Layer 7 of a small transformer language model trained on English Wikipedia (17 layers, counted from 0, width 96).
Take only the direct path to the model's output, skipping the later layers: a vector added to the residual stream pushes a token's score in proportion to its dot product with that token's output vector.

Output vectors of the tokens that the questions are about. A number n stands for (n - 500) times 0.0029.
"son": 451,500,712,537,378,701,135,396,357,609,480,760,508,766,583,366,558,460,310,576,558,579,412,710,573,365,536,544,706,342,768,429,465,432,494,769,612,504,655,551,668,526,585,489,764,657,759,21,396,462,406,577,420,397,378,772,610,447,557,291,540,563,457,484,599,729,465,481,552,348,359,286,676,184,757,361,509,456,650,227,653,510,456,379,710,524,400,652,484,674,313,320,333,667,603,482
" inform": 674,244,443,480,461,406,565,556,515,676,629,507,510,654,367,687,763,515,552,735,441,397,508,493,496,424,608,547,600,472,612,492,643,584,653,583,481,352,349,258,713,455,440,444,372,519,740,452,338,443,380,504,565,194,516,534,492,642,455,421,651,614,233,505,728,493,549,934,375,518,304,505,375,380,565,400,454,326,382,541,642,412,494,535,777,276,519,782,568,388,507,222,561,500,735,480
"ot": 358,352,411,368,550,644,635,549,513,522,337,569,567,660,607,718,611,530,461,500,544,590,578,578,365,510,547,350,490,472,746,568,553,335,341,362,612,474,653,670,287,400,340,499,310,660,455,402,445,641,364,584,436,493,771,375,453,533,590,504,338,596,464,512,590,585,586,402,798,345,553,666,579,665,489,354,500,594,368,626,514,469,373,425,367,589,479,488,330,276,535,564,439,576,653,622
"velop": 430,458,643,347,613,379,311,545,584,500,136,649,492,470,441,782,750,799,820,659,618,467,683,596,403,522,832,590,586,590,644,654,343,382,530,751,500,470,371,345,510,537,553,461,730,632,684,277,816,544,527,569,734,250,711,599,767,661,474,572,707,594,328,595,515,528,707,592,432,807,163,283,395,540,542,466,373,370,310,392,719,552,249,813,476,429,404,588,548,591,449,409,326,660,476,495
"b": 782,639,585,321,316,541,575,335,395,507,225,549,330,465,594,366,544,563,474,460,647,590,204,521,672,526,339,534,510,584,503,489,685,398,464,546,581,361,617,519,302,603,576,496,342,729,538,557,559,554,405,741,399,415,428,669,554,489,645,315,556,581,319,338,447,552,444,601,598,532,405,390,574,623,417,293,635,321,433,481,553,442,506,713,452,653,542,398,318,618,421,514,492,406,511,705
"ful": 249,375,547,257,506,446,546,621,490,668,323,606,420,556,509,330,697,686,500,764,505,533,505,487,616,321,615,505,520,593,370,679,367,559,633,726,579,642,568,274,697,459,496,479,454,662,717,428,690,409,336,784,249,753,430,850,915,719,202,336,693,619,282,268,544,460,231,436,666,946,355,188,575,199,487,596,485,166,417,424,694,100,456,302,481,323,438,608,743,480,578,196,365,627,838,434
"ac": 533,504,423,340,666,395,512,596,432,376,363,455,494,402,670,335,531,470,455,482,652,625,562,361,531,432,310,482,400,594,594,638,664,435,540,429,453,589,360,587,449,265,551,487,610,512,639,351,430,772,617,529,477,440,790,496,654,619,292,553,337,664,631,617,341,371,552,379,701,555,628,513,627,713,492,654,587,485,378,602,641,424,435,540,400,654,727,666,282,513,401,595,402,639,500,541
" including": 355,299,341,155,372,382,381,448,591,529,461,500,612,709,356,512,577,668,552,496,500,451,385,431,460,682,771,560,682,157,591,562,335,357,568,383,426,519,529,200,598,641,482,462,428,571,733,392,432,628,329,647,716,418,504,369,512,713,374,376,591,513,472,482,616,472,338,351,513,740,351,578,329,466,569,404,574,385,313,263,539,482,535,698,743,418,577,481,799,535,594,574,447,624,484,245
" by:": 601,514,34,484,327,556,538,619,624,867,415,411,789,779,693,850,440,671,667,739,489,489,556,441,516,162,885,838,698,564,689,662,563,186,561,376,403,612,243,332,702,614,583,454,558,605,583,528,530,320,296,715,419,316,345,500,369,489,441,384,716,511,778,351,557,436,456,484,341,708,397,359,659,152,586,473,398,550,559,466,708,112,396,520,931,238,355,766,601,495,647,629,229,359,671,249
"elf": 298,303,218,470,247,578,371,439,563,621,483,716,728,626,321,574,808,456,428,352,721,434,809,368,419,350,535,374,485,330,891,563,489,500,593,625,653,585,443,556,867,675,558,499,469,662,772,395,535,488,59,382,485,346,349,597,282,778,82,766,848,413,965,593,489,415,750,421,322,558,193,307,598,609,772,410,634,589,609,694,603,500,411,564,442,594,438,518,743,292,689,453,455,542,479,439
"my": 293,472,522,526,533,612,399,430,496,535,556,775,571,689,295,285,568,603,315,673,577,522,422,626,462,239,534,500,375,474,511,491,692,482,508,650,438,452,355,448,541,559,356,479,439,510,394,216,379,510,166,838,587,575,648,795,442,675,616,324,337,714,599,588,602,399,573,732,157,476,354,369,461,500,496,451,754,519,395,385,632,305,394,801,587,403,484,596,505,604,314,107,467,282,334,530
"ate": 261,384,612,629,409,398,443,623,389,472,547,463,565,514,239,389,679,692,456,533,301,556,392,297,469,504,367,702,226,532,272,476,419,488,518,526,378,383,432,639,416,370,393,468,540,611,407,564,291,598,439,595,348,374,685,446,672,368,474,430,317,696,577,794,386,233,326,459,694,366,384,543,434,736,394,312,256,514,496,475,490,305,425,565,336,468,580,847,335,466,642,472,379,492,404,531

Each question shows what one neuron of this layer's MLP adds at an activation of 1. A number n stands for (n - 500) times 0.0017.

n101: 565,775,385,428,477,387,548,526,550,659,608,371,585,468,592,589,283,721,245,573,612,387,816,447,556,450,237,522,509,654,674,437,435,474,469,319,186,380,552,362,538,296,393,383,602,592,654,324,594,468,587,419,637,503,503,681,449,506,570,579,542,468,641,471,612,527,446,382,565,345,580,465,359,455,591,699,461,610,505,600,550,466,597,588,589,533,523,478,466,345,585,493,421,580,363,406
Which three tokens does it push up most, strongest first? " by:", "ac", "elf"

n26: 545,278,527,405,556,682,360,221,776,437,492,525,447,642,446,314,572,532,542,534,339,395,484,592,755,596,404,587,582,633,478,88,471,555,371,489,415,528,494,416,563,398,766,420,416,518,531,579,494,289,519,520,420,381,607,314,526,337,577,571,558,540,446,622,591,597,649,546,539,606,600,352,490,475,500,386,418,450,470,531,444,523,687,339,469,399,427,520,472,567,616,445,612,482,461,505
Which of these tokens does it push up most? " inform"

n127: 439,699,437,651,428,299,566,730,466,365,475,591,690,421,482,469,570,723,406,365,334,475,426,545,276,337,470,509,455,415,564,613,607,525,353,462,312,487,497,830,395,399,545,580,708,639,582,401,657,421,307,566,523,489,612,537,407,429,523,447,613,600,637,320,497,604,444,466,694,473,549,593,559,586,396,390,311,496,737,647,521,632,483,411,618,473,485,399,566,523,567,572,449,602,614,619
Pushed down most: " inform"

n80: 610,460,397,510,429,563,559,337,500,510,533,387,232,702,612,543,311,415,332,796,553,574,352,563,496,690,480,608,598,424,457,484,668,581,539,540,557,628,460,465,632,590,461,149,636,322,504,309,511,618,554,381,448,574,436,423,449,449,626,465,382,566,354,454,298,519,623,546,469,760,600,468,526,594,480,551,602,607,552,537,584,473,446,752,624,330,464,526,464,622,415,327,420,496,572,507
Pushed down most: "elf"

n163: 519,558,282,543,389,548,560,554,441,403,493,364,451,482,612,423,369,507,548,514,421,328,581,503,503,554,421,288,451,561,367,553,493,333,409,478,483,643,397,601,541,643,530,351,440,362,799,400,632,431,432,549,468,520,569,452,586,606,553,670,387,675,626,574,489,470,517,532,489,661,453,326,453,471,413,501,555,380,616,477,589,355,303,653,652,441,407,489,434,628,518,694,338,633,589,495
Which of these tokens does it push up most? " by:"

n24: 404,546,608,435,463,313,477,329,491,549,541,353,567,390,560,669,513,516,598,430,580,441,482,355,492,361,303,454,511,524,343,741,297,487,544,594,723,554,464,433,463,627,413,298,532,600,578,145,508,383,512,496,544,599,527,468,515,447,351,245,351,392,507,370,567,618,550,636,536,533,684,488,474,723,652,499,565,241,515,527,580,384,236,563,440,575,480,594,446,603,594,249,696,432,460,377
Which three tokens does it push up most, strongest first? "ful", "velop", "my"

n11: 639,565,481,578,411,562,560,397,499,472,373,552,434,565,625,329,557,500,540,690,389,312,589,548,538,519,561,625,630,511,669,571,643,241,497,358,369,734,433,415,516,529,540,372,501,512,488,660,520,565,456,499,483,790,415,465,552,370,588,297,338,511,640,328,695,362,367,674,584,293,499,589,504,676,548,339,477,658,473,581,621,517,551,569,505,533,393,557,623,557,652,471,567,565,629,608
Pushed down most: "velop"

n245: 468,518,602,454,402,501,557,571,523,361,772,452,580,533,548,556,374,469,492,545,334,342,544,428,600,532,447,605,406,603,459,692,412,513,434,451,572,621,490,401,401,561,473,211,518,557,560,511,520,466,473,443,630,519,461,376,320,316,527,527,311,435,494,601,550,262,501,483,500,664,565,500,366,431,445,326,421,561,593,529,505,456,404,563,404,616,549,416,483,410,444,512,577,383,538,596
Pushed down most: "son"

n105: 706,544,588,705,458,391,447,407,517,492,511,260,640,382,452,485,343,484,700,462,438,411,557,458,403,679,356,435,554,585,606,733,373,392,512,507,239,381,328,473,366,348,620,627,323,523,623,358,658,437,587,314,264,577,353,395,514,630,390,478,471,630,412,431,292,415,431,588,488,503,585,529,588,537,554,569,741,577,512,332,648,292,532,609,597,352,411,495,449,627,532,520,491,676,690,309
Which three tokens does it push up most, strongest first? " by:", "ac", "ful"

n41: 499,823,593,587,623,418,533,436,476,450,550,404,482,499,425,628,583,491,692,565,478,496,511,380,580,727,466,317,468,557,523,590,463,162,363,525,532,387,522,429,587,469,647,447,291,524,655,632,599,239,619,529,419,389,494,508,474,847,450,549,665,668,599,478,315,482,397,523,588,486,487,410,530,583,522,499,488,554,382,570,620,281,412,692,542,398,599,570,638,506,439,610,341,634,699,470
Which of these tokens does it push up most? "velop"

n113: 471,350,581,689,364,570,678,528,477,433,634,490,493,570,238,518,644,557,538,360,503,524,675,632,396,423,567,689,490,350,475,751,343,445,552,346,635,487,271,630,512,446,796,320,509,553,179,405,534,607,585,531,454,519,553,562,473,604,395,684,346,539,393,547,566,420,544,589,655,490,414,650,431,434,452,451,285,668,533,491,386,349,353,451,463,503,654,527,672,291,577,388,435,827,583,454
Which of these tokens does it push up most? "ate"

n229: 444,579,565,502,541,509,423,576,425,509,405,596,307,556,404,664,521,531,671,506,412,502,548,511,390,422,697,736,604,444,544,473,424,460,492,532,525,626,528,539,557,395,680,576,704,656,538,506,643,475,476,446,491,537,397,679,563,656,436,725,704,521,666,416,239,644,562,437,441,817,410,339,436,502,575,719,534,518,519,392,551,704,459,380,128,309,532,548,318,565,705,402,266,305,516,444
Which of these tokens does it push up most? "velop"

n150: 448,626,509,592,295,363,369,704,419,345,699,421,532,442,446,401,530,667,726,528,420,432,697,476,550,300,583,521,497,415,369,779,571,622,532,574,425,648,564,384,573,549,617,216,672,384,301,499,563,554,373,465,399,634,556,729,463,398,609,470,547,554,424,640,479,637,651,528,458,507,618,636,341,537,476,653,534,508,611,388,430,461,409,618,527,393,373,535,478,592,663,317,511,664,280,555
Pushed down most: "ot"

n250: 454,608,509,294,478,552,581,519,504,574,381,533,536,428,570,459,587,707,650,419,410,645,552,439,513,538,514,552,522,518,665,477,452,483,693,479,521,601,505,390,467,458,373,607,393,455,413,391,471,514,423,489,732,458,515,483,676,516,284,484,583,569,570,420,432,619,476,605,127,449,458,511,519,389,418,707,433,573,584,444,422,498,525,446,375,609,708,446,476,530,452,615,515,580,439,387
Which two tokens does it push up most, strongest first? "velop", " including"

n30: 324,795,500,534,353,426,400,492,651,508,643,511,438,351,444,460,428,558,565,406,620,518,480,434,342,484,628,485,360,560,663,647,539,584,604,550,399,579,556,460,567,700,539,617,611,580,428,645,664,562,583,512,618,633,614,570,539,354,481,665,494,555,561,486,604,583,853,782,449,579,354,602,596,464,544,318,496,445,590,298,434,519,714,512,488,383,389,453,381,425,429,303,529,429,436,558
Which of these tokens does it push up most? "velop"

n138: 584,316,595,395,536,619,311,577,333,500,592,407,516,423,467,689,325,552,459,430,525,779,443,455,370,373,575,513,519,498,659,460,477,520,560,606,437,565,531,383,314,567,490,595,409,534,204,463,695,432,543,550,487,231,505,370,371,355,234,526,238,485,504,607,461,581,755,557,672,463,547,626,550,431,405,472,506,525,413,460,354,416,310,425,593,895,488,439,658,506,634,576,501,382,449,800
Pushed down most: "ful"

n82: 422,575,608,456,385,394,439,474,542,372,473,485,541,574,453,292,576,456,525,413,527,710,571,552,539,650,382,337,579,617,433,391,542,463,590,536,480,578,568,628,426,492,285,558,499,557,657,544,383,521,576,591,339,706,179,447,539,470,560,599,441,580,581,541,599,356,631,513,657,503,391,551,695,505,640,593,610,475,603,560,526,607,571,637,511,489,561,587,555,661,502,370,381,495,640,561
Which of these tokens does it push up most? "son"

n122: 209,313,634,468,515,555,455,554,402,412,540,630,319,545,485,449,284,419,310,498,463,501,424,659,667,376,262,360,439,662,519,607,529,535,446,521,497,410,308,559,621,525,645,515,436,587,451,522,515,516,583,566,450,645,558,533,477,540,697,496,331,421,527,553,416,504,590,422,484,491,515,494,528,511,421,406,721,682,545,388,499,600,527,470,311,589,596,395,433,696,406,531,656,397,675,495
Which of these tokens does it push up most? "my"

n39: 368,402,454,274,523,469,507,637,419,597,570,487,403,587,562,428,560,580,353,503,470,563,441,553,484,639,441,404,658,301,601,567,286,451,484,455,387,441,482,475,329,556,425,505,303,402,135,313,485,485,425,587,530,290,509,423,470,490,299,345,310,511,510,614,402,442,590,741,374,363,467,495,741,414,446,325,364,490,523,501,533,584,322,480,534,607,347,653,402,551,460,325,613,328,336,179
Which two tokens does it push up most, strongest first? "my", "ate"

n87: 475,432,412,416,517,358,515,690,362,481,449,510,475,212,479,577,457,530,329,511,522,605,490,460,319,541,576,398,506,507,409,617,641,365,446,428,695,640,557,531,476,602,298,698,535,493,620,271,428,198,294,525,513,472,487,437,607,461,355,532,546,604,454,557,444,424,416,553,371,494,360,575,512,532,409,426,528,604,486,556,610,636,372,576,818,587,441,316,357,657,756,639,577,558,305,524
Pushed down most: "ful"

n239: 471,397,524,521,310,585,432,588,546,506,522,449,498,357,406,546,431,399,195,450,443,541,477,458,494,443,432,519,502,544,411,441,624,581,788,620,609,356,507,530,630,448,322,351,443,434,634,502,481,320,478,369,708,518,482,483,523,576,615,439,410,427,405,362,592,325,423,528,437,486,382,468,409,682,497,376,486,536,686,514,508,332,609,398,534,509,431,430,227,607,412,540,552,530,518,353
Which of these tokens does it push up most? " inform"

n51: 532,403,541,432,483,732,290,520,218,544,593,318,551,601,499,569,627,574,491,496,314,455,444,570,544,432,660,494,831,565,551,505,523,327,574,482,576,493,599,573,560,569,397,443,364,638,567,563,620,430,357,506,427,371,455,488,446,223,496,575,500,656,514,487,586,519,744,489,600,432,501,336,477,467,648,312,558,466,499,516,547,437,446,525,627,422,451,576,533,450,519,545,702,620,607,613
Pushed down most: "ac"

n14: 572,619,630,468,591,448,560,529,558,543,563,668,456,489,472,521,500,279,511,387,615,269,612,458,410,356,412,545,409,467,533,502,683,522,684,557,559,719,435,548,612,520,580,453,699,599,515,529,583,540,576,473,487,372,628,369,395,482,414,466,631,279,328,415,560,536,488,604,356,597,567,466,571,485,378,434,493,675,525,554,480,512,482,540,240,466,590,521,227,513,349,604,552,592,502,547
Pushed down most: " including"